Layer 4 of a small transformer language model trained on English Wikipedia (8 layers, counted from 0, width 64).
A neuron adds its activation times its output weights to the MLP's output. To switch it off is to set its activation to zero at one token and run the rest of the model.
A neuron's activation on a vector x is SiLU(gate . x) times (in . x), where the dot is the dot product.

Input weights of the MLP neurons that the questions are about. A number n stands for (n - 500) times 0.0015.
n0 gate: 568 656 403 510 404 287 479 532 484 615 365 554 417 465 349 660 482 467 673 591 565 628 613 604 355 484 285 447 645 429 691 446 640 349 559 298 589 604 347 702 631 456 511 546 564 619 532 526 664 477 230 530 370 449 429 393 679 508 507 481 362 724 465 399
n27 gate: 547 407 541 428 430 343 615 482 381 267 410 802 534 322 628 571 646 624 460 504 505 627 721 532 467 560 457 346 352 469 324 593 449 554 673 327 411 533 490 376 521 522 550 481 500 490 561 563 334 499 548 468 726 413 428 470 399 504 666 505 634 317 410 526
n46 gate: 572 652 636 401 324 545 570 604 512 316 498 501 408 267 566 493 557 630 407 719 696 431 640 288 446 598 559 633 637 461 544 498 699 653 485 461 518 209 565 517 583 530 672 530 635 424 555 465 422 459 608 565 606 571 697 658 416 766 484 354 582 533 474 351
n62 gate: 484 481 357 496 584 269 547 672 327 515 442 498 518 421 438 483 464 523 498 570 456 651 727 576 340 454 546 629 463 353 565 463 643 444 540 523 394 474 536 467 523 691 506 462 400 553 370 553 612 403 449 498 621 541 365 451 682 535 685 772 447 457 477 484
n81 gate: 629 375 470 380 478 538 530 341 426 687 259 609 421 534 531 402 554 464 425 556 568 543 407 401 635 650 593 713 534 464 503 701 637 405 772 460 665 330 454 494 280 463 550 691 472 561 584 399 564 614 718 575 505 509 552 809 522 383 427 400 301 338 534 473
n82 gate: 616 723 421 704 424 586 641 484 615 462 554 487 359 602 477 609 573 587 573 441 548 617 323 400 534 512 592 378 597 374 472 492 477 511 718 564 466 803 444 492 604 516 652 553 524 306 704 521 408 374 611 515 468 667 514 448 657 513 407 368 546 538 520 335
n83 gate: 701 501 726 388 409 689 261 453 583 501 387 412 545 575 328 478 633 686 498 334 416 476 595 393 603 510 522 546 571 326 758 470 573 571 569 470 622 365 394 508 770 642 419 365 655 512 576 669 416 425 371 609 580 631 650 592 310 499 502 634 330 435 436 334
n100 gate: 701 613 364 501 592 398 510 524 632 472 427 357 559 575 655 546 510 578 331 541 526 701 507 639 548 481 540 295 443 550 724 631 349 370 542 655 346 686 404 717 221 604 374 448 566 569 373 568 458 476 515 626 523 514 692 463 667 616 515 340 503 636 516 437
n101 gate: 497 531 407 588 447 325 606 659 382 637 477 440 200 511 615 409 466 529 426 359 596 477 432 221 435 720 439 578 515 761 389 524 679 603 510 606 436 293 485 421 499 406 501 342 575 629 523 555 498 515 544 560 674 340 556 495 324 502 450 503 384 269 708 484
n143 gate: 419 539 530 489 275 243 309 509 607 455 450 523 392 498 681 505 527 448 575 597 635 690 855 561 581 375 360 512 440 520 554 758 563 471 461 438 587 404 510 530 601 447 438 563 696 547 425 351 570 632 380 531 540 465 467 414 415 505 396 607 447 586 706 381
n154 gate: 479 363 319 572 567 431 612 700 583 473 523 461 513 504 586 640 271 579 444 420 636 576 588 496 519 786 636 512 532 535 582 355 595 535 431 714 388 472 589 449 396 582 379 484 569 572 691 436 526 598 402 646 132 500 536 396 612 460 535 546 428 382 348 500
n164 gate: 438 435 609 552 603 325 710 543 385 555 537 453 437 589 602 472 475 435 449 437 527 446 446 479 525 606 39 394 520 484 616 415 374 211 497 556 487 546 660 519 474 476 718 320 560 528 400 544 323 405 787 481 575 802 545 458 663 407 561 495 595 430 523 569
n169 gate: 499 405 650 702 545 608 238 541 632 534 530 746 512 627 739 557 472 478 471 255 604 488 472 475 493 520 581 331 493 533 617 433 364 528 578 352 410 515 343 512 302 450 525 393 594 648 585 398 554 662 641 396 438 450 601 524 449 506 404 571 370 442 457 637
n184 gate: 532 531 515 425 454 407 562 478 431 377 510 416 545 407 447 643 315 461 583 350 661 151 423 266 523 418 399 214 401 458 234 520 403 365 609 417 710 437 493 753 619 641 677 663 471 600 574 445 530 471 500 655 342 439 544 403 877 397 412 491 593 649 695 478
n187 gate: 606 391 324 420 531 456 554 494 372 340 516 592 291 454 581 368 495 511 325 415 523 591 559 599 418 379 617 636 639 550 588 362 533 519 472 596 431 451 278 464 504 510 464 390 648 496 592 384 387 409 653 707 609 510 519 713 383 468 323 451 312 432 651 388
n0 in: 498 563 605 499 589 401 624 555 487 569 472 654 616 522 558 490 465 577 772 339 448 327 472 431 478 451 531 478 557 545 442 428 375 532 743 678 400 612 353 394 504 315 553 430 669 556 373 411 566 704 488 595 468 475 367 177 550 522 637 511 740 618 340 373
n27 in: 556 528 442 330 242 506 454 577 562 638 322 308 531 519 483 463 441 360 541 458 443 597 552 500 473 464 469 690 648 431 350 442 431 424 801 522 408 409 392 550 500 610 464 570 558 620 510 534 304 524 580 442 554 271 600 559 472 590 467 310 623 477 531 562
n46 in: 303 558 373 355 607 504 491 390 404 706 452 272 684 595 539 530 462 575 609 573 535 635 383 615 479 528 521 438 556 491 577 522 619 605 365 504 560 440 574 389 434 639 399 451 628 499 447 451 291 606 268 412 587 511 489 351 451 239 628 398 658 729 437 527
n62 in: 751 495 489 516 477 485 485 402 332 550 317 376 370 819 550 197 738 504 531 479 368 466 609 636 430 423 584 601 507 599 466 476 431 647 560 485 604 375 624 326 465 584 381 691 400 400 634 505 392 408 454 387 334 361 499 333 478 492 507 601 717 688 540 355
n81 in: 434 319 405 608 617 604 541 466 361 572 452 400 595 516 334 500 578 385 347 572 513 545 465 562 745 440 517 521 318 454 485 426 569 601 658 567 726 677 600 436 460 568 365 640 580 691 707 503 344 525 428 315 364 341 270 681 560 705 437 424 363 321 654 640
n82 in: 267 475 494 785 577 540 376 735 549 505 541 499 586 507 629 550 494 436 384 408 313 370 535 369 519 633 670 657 259 494 488 559 608 577 427 286 747 474 715 509 713 482 300 390 658 422 644 546 549 524 409 523 588 497 569 542 544 472 666 564 339 574 571 610
n83 in: 539 529 594 507 452 446 392 444 593 587 601 514 195 534 405 539 363 678 773 653 522 555 549 429 483 466 605 417 511 441 669 557 466 573 643 330 526 377 467 337 524 407 382 212 470 512 617 436 640 679 746 319 366 536 360 338 443 323 270 723 338 526 217 511
n100 in: 639 609 574 402 478 547 573 413 616 415 631 447 498 443 498 276 540 357 499 358 518 509 280 655 428 394 395 548 443 520 412 367 562 465 607 631 697 425 576 590 299 527 577 382 283 556 484 587 447 748 394 511 455 557 421 454 471 364 386 405 534 366 401 670
n101 in: 650 684 514 411 444 685 431 476 574 411 670 514 702 587 493 533 569 567 556 545 619 693 538 526 328 437 446 643 426 564 323 718 594 698 428 364 440 464 501 703 532 592 499 697 623 455 455 632 465 580 657 460 561 461 572 509 531 465 563 371 589 578 479 662
n143 in: 342 425 366 401 685 520 299 484 150 360 475 420 390 437 703 452 589 424 324 628 583 598 494 489 428 337 526 692 510 461 467 481 711 427 515 320 378 456 536 527 395 299 713 509 554 490 470 455 431 592 529 589 554 417 508 442 471 520 427 558 455 532 674 495
n154 in: 396 387 448 532 544 611 767 590 503 560 457 603 604 478 489 430 440 389 528 586 729 423 352 351 508 706 468 514 410 681 451 486 516 718 302 650 628 301 491 596 557 480 646 447 535 282 584 576 347 500 503 668 209 829 559 414 490 430 490 669 414 448 533 310
n164 in: 360 435 449 607 432 425 477 484 533 537 592 450 473 432 332 547 494 542 402 545 616 468 586 461 370 449 509 499 636 463 483 473 596 512 393 374 530 622 613 502 490 404 476 539 779 445 522 735 438 367 346 255 197 499 749 512 569 735 459 652 437 455 267 446
n169 in: 513 409 404 741 618 458 489 281 482 365 477 375 532 437 458 530 526 427 402 496 526 507 420 355 542 543 446 542 566 337 344 290 642 576 696 670 447 359 598 534 388 527 558 370 481 654 464 608 521 471 657 451 387 432 530 550 509 550 475 621 772 414 435 597
n184 in: 503 315 488 568 506 588 664 390 569 484 652 455 474 387 485 621 436 406 469 355 450 609 391 686 394 679 296 582 802 391 485 470 439 461 477 396 775 381 604 209 399 500 516 458 411 423 551 525 445 706 572 405 406 564 323 346 610 657 382 575 482 410 478 463
n187 in: 491 639 325 583 698 504 603 386 512 548 382 392 580 210 524 425 484 550 382 654 494 475 663 643 605 578 472 406 375 383 504 706 634 604 367 467 482 381 539 500 568 532 383 731 565 432 478 676 628 455 424 263 338 471 548 498 519 563 548 600 593 649 368 552

Output weights of the MLP neurons that the questions are about. A number n stands for (n - 500) times 0.00059.
n0: 472 583 365 581 526 579 417 620 484 290 643 557 580 537 766 586 803 437 302 485 620 544 555 653 382 560 496 397 341 503 448 368 579 303 427 493 624 436 542 713 268 596 512 355 713 393 478 572 599 471 600 462 560 527 651 246 250 641 559 634 203 430 511 690
n27: 605 612 548 407 428 568 596 346 437 410 625 767 379 567 632 502 696 593 600 447 696 545 544 459 425 477 471 574 284 656 433 656 523 323 545 248 434 577 690 513 567 433 363 540 570 629 268 553 473 604 605 324 552 414 317 547 524 339 479 707 503 585 230 423
n46: 429 380 390 599 599 721 456 549 692 522 380 405 566 302 403 124 411 618 590 363 305 384 305 550 405 588 627 687 482 478 502 651 580 577 461 725 532 309 466 432 378 774 521 526 415 491 633 651 613 530 464 444 473 342 430 681 495 448 669 204 326 428 576 460
n62: 358 455 602 498 549 556 190 781 549 339 521 491 729 396 544 421 496 563 496 557 577 508 379 458 501 645 458 543 445 467 539 419 575 477 487 683 530 706 352 529 373 534 407 319 638 618 379 571 571 523 920 469 569 423 598 327 630 551 552 117 277 455 591 559
n81: 595 446 375 509 887 748 662 357 522 572 664 570 506 566 587 526 447 351 404 524 403 594 695 591 723 195 700 542 455 113 494 532 737 534 485 478 640 447 596 355 524 248 143 634 510 386 659 456 450 760 718 212 469 600 646 407 632 717 506 543 669 431 644 497
n82: 570 603 528 536 717 401 771 546 512 556 418 685 655 494 617 368 435 597 573 344 551 263 533 519 631 609 346 605 536 601 483 636 487 674 976 545 551 415 345 556 579 508 856 611 487 764 680 501 633 339 468 558 534 455 477 188 540 566 489 726 311 634 565 634
n83: 549 540 613 533 388 563 278 668 549 604 263 331 635 512 523 607 498 529 327 455 668 776 595 407 694 506 686 394 402 457 567 399 711 494 529 466 529 482 489 631 853 769 459 371 612 287 480 787 510 461 299 256 605 402 839 491 441 340 201 559 533 566 567 370
n100: 206 373 534 681 472 524 574 312 323 472 722 570 731 679 523 514 647 460 500 576 362 620 569 234 644 274 462 539 410 487 497 532 509 498 570 623 507 334 329 576 535 736 506 306 477 657 441 528 353 532 318 489 382 419 621 323 475 420 464 444 474 414 547 414
n101: 473 557 583 230 586 458 418 776 450 291 661 686 438 696 424 522 627 597 659 626 614 531 560 593 385 383 504 394 574 445 320 388 323 601 436 372 331 524 397 566 804 369 571 647 370 718 578 431 345 605 549 691 231 384 637 439 506 650 576 421 670 807 694 485
n143: 563 233 425 732 386 633 448 501 456 520 576 760 577 325 475 767 294 536 506 423 611 364 486 515 521 227 516 289 230 512 625 574 548 719 658 418 502 583 435 500 398 617 648 707 473 286 745 638 611 454 293 418 285 545 560 709 528 674 383 451 505 412 483 629
n154: 445 313 687 723 527 437 330 454 457 718 669 591 597 443 283 535 508 352 757 440 653 266 683 298 707 678 700 591 217 608 313 286 381 386 635 757 636 286 397 594 498 409 748 474 557 655 494 805 646 479 628 361 354 476 793 292 501 450 650 497 220 500 452 651
n164: 272 469 364 722 550 580 410 467 513 595 452 203 516 665 453 506 320 565 728 341 828 505 73 636 714 323 839 553 579 341 463 459 421 765 285 519 535 370 418 386 386 470 416 561 460 467 829 453 456 655 410 526 507 417 321 638 449 443 220 596 506 699 733 438
n169: 427 541 524 441 600 696 444 304 455 595 395 353 468 664 516 524 310 407 528 601 321 524 457 506 538 446 497 460 552 577 523 677 482 481 765 309 612 708 477 602 496 587 497 497 102 420 767 412 490 705 539 475 201 648 577 546 538 372 496 458 358 348 638 693
n184: 461 443 524 172 545 472 295 364 471 604 587 641 535 730 480 425 227 685 771 490 331 392 199 263 497 631 468 690 434 675 697 350 381 374 612 585 557 459 381 570 692 514 899 519 514 607 407 415 532 428 351 660 553 398 594 556 654 339 546 334 310 458 439 494
n187: 711 582 608 741 355 542 540 696 779 434 484 444 476 652 628 451 406 608 431 299 426 389 217 600 438 516 503 610 527 557 402 532 596 458 629 265 748 424 333 504 406 553 335 472 556 333 694 387 675 666 649 598 450 373 583 636 622 387 525 274 442 361 522 499

Each question names a token from some text and the token that comes next. It shows the vector x that enters the MLP there. A number n stands for (n - 500) times 0.0069.

Then comes g, the gradient of the next token's log-probability with respect to the MLP's output, scaled to length 1. A neuron's effect is roughly proportional to its activation times (output weights . g). A number n stands for (n - 500) times 0.0011.

",", then " G"
x: 337 421 661 502 490 548 372 602 558 553 710 477 429 426 494 423 712 439 436 481 385 540 230 663 474 387 417 588 389 438 348 573 496 490 213 586 611 466 662 467 370 578 447 353 522 237 332 606 398 498 474 391 515 678 468 482 527 684 390 617 461 370 633 360
g: 432 607 423 520 649 565 484 279 303 616 422 563 427 502 634 471 462 494 407 703 539 632 457 301 407 664 256 335 369 620 383 408 556 606 477 357 411 488 558 378 444 683 521 531 675 533 439 602 491 601 464 417 439 611 440 590 630 589 419 535 587 643 180 487
Which neuron, switched off, raises the next token's probability most? n164

" W", then "en"
x: 391 450 613 324 485 572 550 634 470 669 605 667 668 361 415 482 613 681 347 526 514 539 317 592 510 298 699 512 445 523 311 366 447 395 420 434 348 568 409 333 553 556 470 312 420 822 304 508 529 398 458 427 376 489 441 538 481 452 476 527 391 585 638 416
g: 651 436 447 553 393 820 601 577 422 535 573 495 366 375 637 663 542 372 514 543 359 614 587 366 494 378 541 289 496 627 417 656 329 749 426 657 510 685 591 441 424 498 440 443 631 478 421 641 526 453 529 356 428 270 502 376 511 345 475 426 540 538 351 590
Which neuron, switched off, lowers the next token's probability most? n187

"ust", then "ration"
x: 470 525 587 297 463 705 515 481 609 564 644 632 295 531 298 775 526 453 512 470 467 432 804 546 385 643 609 726 647 641 538 562 496 490 172 453 675 541 438 642 553 663 434 563 565 493 675 564 514 572 405 377 564 302 422 577 358 499 493 458 655 553 484 549
g: 602 577 458 318 324 371 326 494 450 580 413 423 512 235 512 477 404 372 304 373 570 405 512 446 476 560 500 498 718 311 547 565 608 573 444 305 335 425 434 769 545 520 642 675 405 431 430 398 506 354 497 333 728 482 346 545 645 444 578 497 531 497 564 515
Which neuron, switched off, raises the next token's probability most? n100

"gan", then "ization"
x: 500 375 578 672 603 441 446 523 408 606 451 629 478 394 186 558 498 537 677 482 295 483 512 570 307 543 438 664 582 183 342 590 508 516 435 539 563 432 233 609 595 614 561 540 458 564 446 457 372 503 386 537 269 240 492 486 649 685 309 514 722 357 307 388
g: 534 624 568 413 502 449 577 673 476 321 405 437 421 578 545 475 307 447 569 439 376 329 481 393 502 388 361 583 647 403 557 286 620 193 681 690 546 377 412 462 471 453 545 469 579 670 681 388 508 476 624 460 665 512 542 616 460 765 616 411 608 416 495 388
Which neuron, switched off, lowers the next token's probability most? n184

"7", then "2"
x: 370 550 251 533 454 489 444 488 473 497 671 499 536 553 296 611 542 374 465 589 363 488 648 352 188 273 683 572 407 580 404 365 380 729 484 563 589 487 475 406 620 380 392 664 613 485 367 447 518 295 738 662 643 240 745 387 454 562 614 459 437 371 538 486
g: 335 578 474 532 356 502 571 614 521 515 495 370 821 575 537 563 605 594 412 528 458 644 357 645 304 512 577 380 627 558 483 412 445 436 539 593 569 355 536 422 675 413 679 460 443 575 642 471 730 364 577 647 645 749 525 634 576 375 690 534 648 557 580 491
Which neuron, switched off, lowers the next token's probability most? n101

"5", then " -"
x: 530 441 435 472 460 472 448 435 344 518 709 447 645 532 323 471 492 475 583 615 532 402 600 328 300 341 525 600 452 366 496 277 512 724 330 595 457 463 579 459 520 360 334 568 532 489 249 394 446 404 729 587 613 292 677 325 705 556 648 754 512 435 475 317
g: 613 602 595 435 561 600 631 622 371 271 576 362 546 616 530 584 585 552 480 364 412 437 379 709 416 538 646 394 760 638 592 539 549 318 743 452 630 600 327 595 319 582 579 412 379 577 536 582 466 454 563 445 569 515 320 481 690 653 363 593 507 502 396 479
Which neuron, switched off, lowers the next token's probability most? n62

" do", then "ctor"
x: 201 290 445 468 485 579 583 417 684 524 679 591 457 514 459 586 710 535 321 469 544 321 515 623 267 690 571 327 361 522 264 325 485 601 351 608 561 527 440 439 592 574 379 389 617 506 557 311 408 505 498 402 540 315 697 512 188 409 466 501 562 611 450 433
g: 395 472 620 552 388 557 584 404 544 517 406 570 679 475 486 467 363 506 402 623 446 413 493 529 302 561 604 456 643 193 407 632 606 405 752 635 445 398 379 555 551 445 496 456 531 462 601 517 352 501 431 364 653 388 268 348 478 300 508 327 461 254 480 645
Which two neurons, each switched off alone, lower its probability most, in order? n27, n101

" are", then " used"
x: 666 688 572 550 437 714 447 518 617 424 609 661 246 593 643 504 645 393 473 632 514 499 431 724 503 520 543 536 428 576 326 441 564 529 292 505 497 290 491 608 459 373 431 378 651 244 362 501 629 472 667 461 394 384 630 495 307 588 406 507 462 646 538 595
g: 475 596 482 515 494 629 543 259 592 581 541 666 363 321 547 556 559 397 762 327 588 389 499 588 652 573 541 451 778 559 559 518 345 357 561 549 695 630 495 583 546 390 608 675 480 549 516 380 577 679 614 650 399 567 420 568 582 492 562 602 594 413 437 734
Which neuron, switched off, raises the next token's probability most? n169

" that", then " she"
x: 660 502 388 467 534 452 381 429 503 598 680 719 538 586 409 412 519 330 274 465 519 381 504 673 579 402 498 369 398 406 398 462 540 667 119 688 474 542 685 547 432 506 367 365 452 267 579 464 465 434 585 492 552 372 502 534 335 582 551 439 291 461 525 526
g: 517 449 472 421 296 629 460 554 667 524 355 416 500 524 398 78 665 556 447 515 599 486 265 528 405 489 420 515 629 706 670 520 539 500 434 389 435 525 482 639 408 477 531 311 422 547 602 477 423 567 492 457 457 564 461 729 603 543 398 578 365 750 404 426
Which two neurons, each switched off alone, lower its probability most, in order? n81, n187

" Th", then "us"
x: 561 507 511 429 401 621 536 475 517 639 626 805 521 477 368 499 446 429 463 602 535 561 396 639 642 505 630 687 339 685 487 237 467 541 416 620 540 417 554 497 393 420 451 613 422 758 533 543 517 559 568 565 102 612 723 623 415 432 565 492 327 494 604 463
g: 452 632 586 450 656 677 381 426 547 452 464 563 204 431 528 607 417 326 510 480 431 424 621 468 334 478 610 493 352 510 335 369 391 364 455 498 502 524 605 359 360 561 193 458 443 543 536 556 468 594 337 545 567 283 507 593 621 595 538 728 633 606 564 690
Which neuron, switched off, lowers the next token's probability most? n81

" v", then "ir"
x: 400 512 437 399 612 553 489 585 451 590 586 626 621 575 385 625 606 555 564 537 638 473 492 694 342 268 587 365 385 615 498 661 358 297 392 812 369 560 501 478 302 543 573 420 484 590 299 490 506 838 338 427 523 389 529 365 308 529 327 383 483 379 507 536
g: 467 552 353 579 366 479 499 421 602 661 758 495 681 454 386 452 586 543 513 644 470 446 475 433 601 342 558 617 386 416 498 498 335 599 456 517 389 408 810 434 519 435 712 446 537 514 555 297 698 412 367 427 442 586 777 497 572 420 572 600 396 421 287 526
Which neuron, switched off, lowers the next token's probability most? n100

",", then " Lou"
x: 412 419 570 385 464 609 331 608 591 539 687 498 454 485 508 553 648 387 376 485 309 530 341 692 418 374 390 549 370 488 368 584 484 594 175 616 681 526 642 593 369 548 472 354 517 166 476 499 490 469 557 446 510 699 525 548 440 617 424 503 340 473 627 441
g: 567 504 473 452 574 595 461 321 378 430 329 530 456 460 419 373 382 607 471 541 601 515 375 210 239 439 203 390 538 442 287 583 711 493 431 564 483 336 413 382 449 403 383 467 604 586 551 736 495 603 550 535 406 531 294 488 434 575 591 457 603 448 399 388
Which neuron, switched off, raises the next token's probability most? n0

" U", then "P"
x: 220 758 781 371 292 492 629 390 748 619 473 542 521 435 465 490 418 378 514 648 337 566 373 668 664 272 617 533 363 397 476 481 404 595 377 449 640 635 408 501 534 501 497 388 379 581 341 460 313 413 512 523 462 344 396 548 581 522 446 415 487 579 587 204
g: 517 630 605 635 545 553 703 252 411 454 470 647 489 569 292 484 636 344 488 444 317 433 470 613 488 514 508 301 552 471 462 392 561 443 537 577 475 591 660 196 459 441 580 385 599 455 406 544 574 620 726 546 412 497 607 542 677 421 609 420 373 594 721 657
Which two neurons, each switched off alone, lower its probability most, in order? n143, n169

",", then " against"
x: 419 506 593 446 519 590 346 503 546 609 709 516 534 461 567 536 679 387 373 551 348 526 346 726 530 383 370 535 327 478 351 578 516 681 273 617 630 516 697 581 343 451 441 341 530 207 516 620 428 452 583 464 601 627 501 609 344 689 417 554 442 482 652 437
g: 602 741 596 521 319 331 567 583 642 534 377 282 529 462 545 679 399 324 606 605 464 509 570 437 527 602 627 684 507 438 673 420 641 615 469 437 457 501 456 638 497 366 543 583 604 253 408 378 341 466 595 680 559 464 490 393 539 389 422 466 583 522 734 673
Which neuron, switched off, raises the next token's probability most? n27

"9", then "3"
x: 282 344 224 493 377 509 501 398 443 578 697 468 527 514 416 730 348 414 437 628 506 580 560 529 154 446 657 660 470 498 687 80 497 774 417 730 471 375 567 531 587 452 514 602 469 516 525 496 451 461 479 638 621 413 563 428 630 583 563 658 398 567 528 339
g: 535 519 535 622 429 630 573 554 670 429 370 519 572 573 599 489 412 251 370 467 529 537 480 376 425 648 459 359 366 719 236 600 500 488 431 559 510 454 495 467 630 750 497 373 633 643 627 582 642 538 488 543 531 613 475 291 591 547 416 458 412 818 517 671
Which neuron, switched off, lowers the next token's probability most? n154

" Al", then "ig"
x: 418 425 613 339 351 627 525 451 750 457 474 590 596 495 517 445 686 422 543 685 321 670 459 546 783 436 459 586 468 380 332 536 560 531 390 521 646 496 644 625 302 460 441 505 361 662 376 477 238 539 600 509 462 324 611 780 446 564 564 599 799 485 347 382
g: 427 419 773 570 581 638 496 508 559 548 677 502 585 446 526 561 210 512 531 351 464 520 451 566 604 498 542 511 515 586 526 515 423 521 399 481 367 592 561 533 379 435 456 592 562 627 282 446 525 534 453 396 352 523 642 641 477 569 539 567 22 405 392 689
Which neuron, switched off, lowers the next token's probability most? n27

" as", then " grand"
x: 401 561 606 423 450 687 354 520 462 477 520 679 375 513 529 490 566 264 454 575 470 477 408 483 586 372 565 500 570 247 479 487 364 502 241 708 503 436 517 508 541 631 465 503 599 354 544 484 403 427 750 317 617 463 692 627 201 656 363 539 247 417 653 510
g: 458 345 563 448 483 590 426 459 433 415 324 527 307 328 522 320 691 677 434 688 301 549 417 451 281 416 336 566 399 543 550 427 630 483 546 494 334 434 667 580 459 464 673 578 315 397 467 506 790 457 481 468 324 488 444 275 529 499 572 448 498 432 543 385
Which neuron, switched off, raises the next token's probability most? n46

"outh", then ","
x: 504 454 337 529 514 374 384 480 308 663 607 534 330 548 293 518 701 544 584 677 434 327 486 675 325 547 452 393 322 583 436 479 538 622 393 484 635 631 352 817 723 452 531 520 528 412 234 446 329 521 495 479 223 389 613 415 386 469 388 447 558 532 373 422
g: 520 704 510 445 536 602 428 618 295 485 510 598 548 515 349 367 527 550 443 323 635 597 387 624 388 394 346 449 523 527 329 600 471 591 415 530 670 629 471 605 442 721 301 668 470 348 664 602 514 732 570 541 433 479 376 550 592 512 568 419 363 718 564 294
Which neuron, switched off, lowers the next token's probability most? n184

" d", then "istric"
x: 536 240 547 548 759 749 443 407 574 551 488 585 658 516 354 545 460 456 681 549 582 341 560 770 520 364 718 432 375 709 469 492 429 321 543 804 482 489 347 480 599 506 470 407 481 570 421 511 527 540 396 513 348 470 705 620 327 300 392 424 506 433 482 396
g: 415 331 552 745 524 674 402 680 539 707 459 429 566 464 554 608 458 580 567 710 474 534 542 470 557 589 367 612 258 482 571 490 348 562 400 374 421 552 745 489 509 533 400 588 328 600 476 436 492 296 338 546 501 336 441 373 528 264 493 414 379 554 360 619
Which neuron, switched off, lowers the next token's probability most? n154

"one", then " decl"
x: 539 391 652 452 462 598 356 461 321 474 694 722 446 358 541 409 575 554 446 515 469 544 380 455 514 650 671 443 620 346 256 726 501 435 583 569 679 553 432 482 641 493 286 601 413 444 167 582 405 446 461 481 420 375 514 288 472 446 451 632 472 272 443 323
g: 668 467 306 598 661 527 657 602 449 490 505 501 343 450 330 514 478 480 548 451 463 444 549 712 509 660 416 417 786 477 625 465 519 468 463 479 623 254 428 533 550 623 301 376 472 484 401 339 603 665 516 668 486 582 544 396 451 461 459 255 416 475 781 512
Which neuron, switched off, lowers the next token's probability most? n27

" F", then "reet"
x: 252 574 675 293 462 499 604 553 609 633 518 714 710 467 439 491 639 464 469 477 387 508 449 502 600 259 570 534 467 428 402 321 395 404 365 593 484 492 457 525 370 620 671 519 478 847 370 524 316 473 415 575 479 344 671 601 443 502 505 465 475 550 555 447
g: 592 388 226 684 489 506 520 619 428 596 515 448 483 523 518 255 356 455 466 751 580 346 586 519 690 542 411 476 705 601 454 556 457 471 479 589 509 537 393 559 514 453 726 381 512 609 537 505 669 410 713 472 531 381 519 501 539 638 299 664 437 242 558 419
Which neuron, switched off, lowers the next token's probability most? n82

" mark", then "ets"
x: 496 556 301 420 474 582 422 454 523 822 643 649 457 435 414 574 487 425 568 313 536 415 552 692 323 380 453 652 560 379 401 544 542 586 404 725 612 570 615 760 708 534 423 392 433 465 377 555 333 471 794 260 519 398 417 575 450 452 570 383 404 465 538 545
g: 607 429 343 466 644 795 533 500 359 563 444 667 527 357 503 609 505 692 533 527 596 493 506 535 646 450 337 304 617 394 625 350 602 390 747 730 589 578 638 387 557 448 646 566 417 469 620 464 564 572 398 485 696 572 492 579 471 310 356 464 376 496 487 439
Which neuron, switched off, lowers the next token's probability most? n143

"or", then "se"
x: 439 385 272 582 580 484 452 482 537 563 224 642 570 355 743 571 397 453 528 575 320 391 502 449 565 450 526 616 563 558 474 410 499 801 570 529 494 764 555 517 536 368 628 693 518 468 638 472 486 574 672 181 182 544 550 660 339 626 557 457 472 410 536 408
g: 495 269 453 559 282 419 527 392 493 565 586 402 393 328 377 533 229 346 376 420 358 472 347 658 482 682 531 583 475 495 505 590 559 534 550 295 534 645 477 439 680 619 242 305 565 646 531 425 486 597 502 526 417 409 539 737 622 557 469 427 592 545 483 580
Which neuron, switched off, raises the next token's probability most? n154

"ugu", then " district"
x: 530 491 660 334 665 323 335 421 391 512 792 623 335 453 260 583 622 410 542 725 526 370 523 527 582 476 630 574 584 422 550 566 519 367 335 453 620 580 590 498 676 511 406 582 268 515 195 406 396 617 450 485 416 494 291 362 433 441 454 530 570 427 413 506
g: 393 352 487 553 435 561 440 347 535 524 426 362 688 512 631 332 344 546 540 671 423 504 428 476 562 587 640 502 423 407 566 443 516 409 414 419 439 423 667 744 613 516 646 586 475 596 384 374 641 403 454 485 642 339 591 303 379 517 393 421 305 516 184 329
Which neuron, switched off, lowers the next token's probability most? n154

" e", then "p"
x: 562 644 641 201 613 503 494 135 588 594 388 624 647 512 453 383 465 600 475 686 303 449 549 592 442 615 516 319 424 354 406 609 263 396 316 444 494 617 534 173 533 584 371 455 516 485 455 618 613 707 386 545 334 395 676 456 395 453 482 581 415 472 414 339
g: 529 282 502 376 575 363 254 237 781 311 532 507 491 460 465 576 407 463 461 454 443 542 770 562 382 414 493 565 549 466 610 427 412 555 376 489 504 534 442 500 640 595 643 247 579 506 529 458 390 456 637 200 455 504 499 613 580 559 366 527 632 421 505 501
Which neuron, switched off, lowers the next token's probability most? n83

" G", then "ao"
x: 436 540 557 312 588 694 616 567 608 668 482 805 761 613 411 462 433 539 394 591 556 640 523 572 611 368 489 589 463 616 391 310 586 490 464 655 491 424 533 450 407 422 429 408 378 790 319 668 481 463 549 496 373 532 573 499 515 563 485 533 592 659 397 443
g: 460 524 307 473 325 337 477 570 482 507 401 556 671 618 236 442 516 493 714 598 548 385 339 472 644 685 406 278 414 204 474 636 492 493 540 435 563 439 425 628 587 458 663 561 375 610 414 433 668 454 369 444 546 601 483 583 413 636 530 487 435 611 654 632
Which neuron, switched off, raises the next token's probability most? n101

"aign", then "s"
x: 538 385 681 439 585 381 330 616 346 629 623 643 372 511 284 555 521 360 579 457 443 353 537 548 302 526 675 476 625 399 467 667 679 442 374 481 489 603 401 671 616 592 378 476 356 483 154 570 315 470 553 496 380 291 536 360 618 540 340 458 642 427 514 460
g: 572 406 512 417 388 320 314 447 461 597 599 332 354 531 626 556 633 543 511 271 367 544 547 611 643 400 483 604 362 472 430 580 455 640 550 511 568 374 427 406 585 415 655 319 305 621 540 632 623 521 702 429 495 287 367 556 600 532 467 284 368 696 395 492
Which neuron, switched off, raises the next token's probability most? n0

"ctor", then " who"
x: 436 486 484 253 640 605 347 556 369 617 491 712 439 637 385 555 465 504 499 752 367 347 579 511 474 603 631 417 404 537 265 700 611 729 587 501 564 547 297 721 679 571 485 439 397 368 436 545 394 638 467 383 423 401 598 253 362 469 509 521 512 406 282 443
g: 331 555 860 393 362 541 535 477 493 348 512 628 595 502 443 545 404 764 382 542 439 460 515 480 489 524 408 513 421 423 474 553 344 411 584 550 632 553 684 505 499 256 381 326 568 554 387 595 452 416 352 425 371 496 486 294 566 452 404 713 278 427 413 447
Which neuron, switched off, raises the next token's probability most? n154

" out", then "bre"
x: 541 561 484 463 419 481 530 425 263 541 642 532 329 439 352 541 400 218 405 486 443 538 470 545 466 433 663 514 494 405 617 528 156 557 445 621 542 684 454 549 533 604 568 336 564 399 498 539 181 462 773 357 333 330 628 529 267 595 568 256 480 561 521 399
g: 577 388 392 505 635 551 504 459 609 362 318 484 435 459 510 410 406 330 551 467 485 836 564 445 570 490 455 422 600 414 663 508 452 460 559 669 490 455 439 163 660 348 631 399 274 616 588 226 465 481 428 507 571 438 478 519 429 369 483 367 564 551 421 332
Which neuron, switched off, lowers the next token's probability most? n187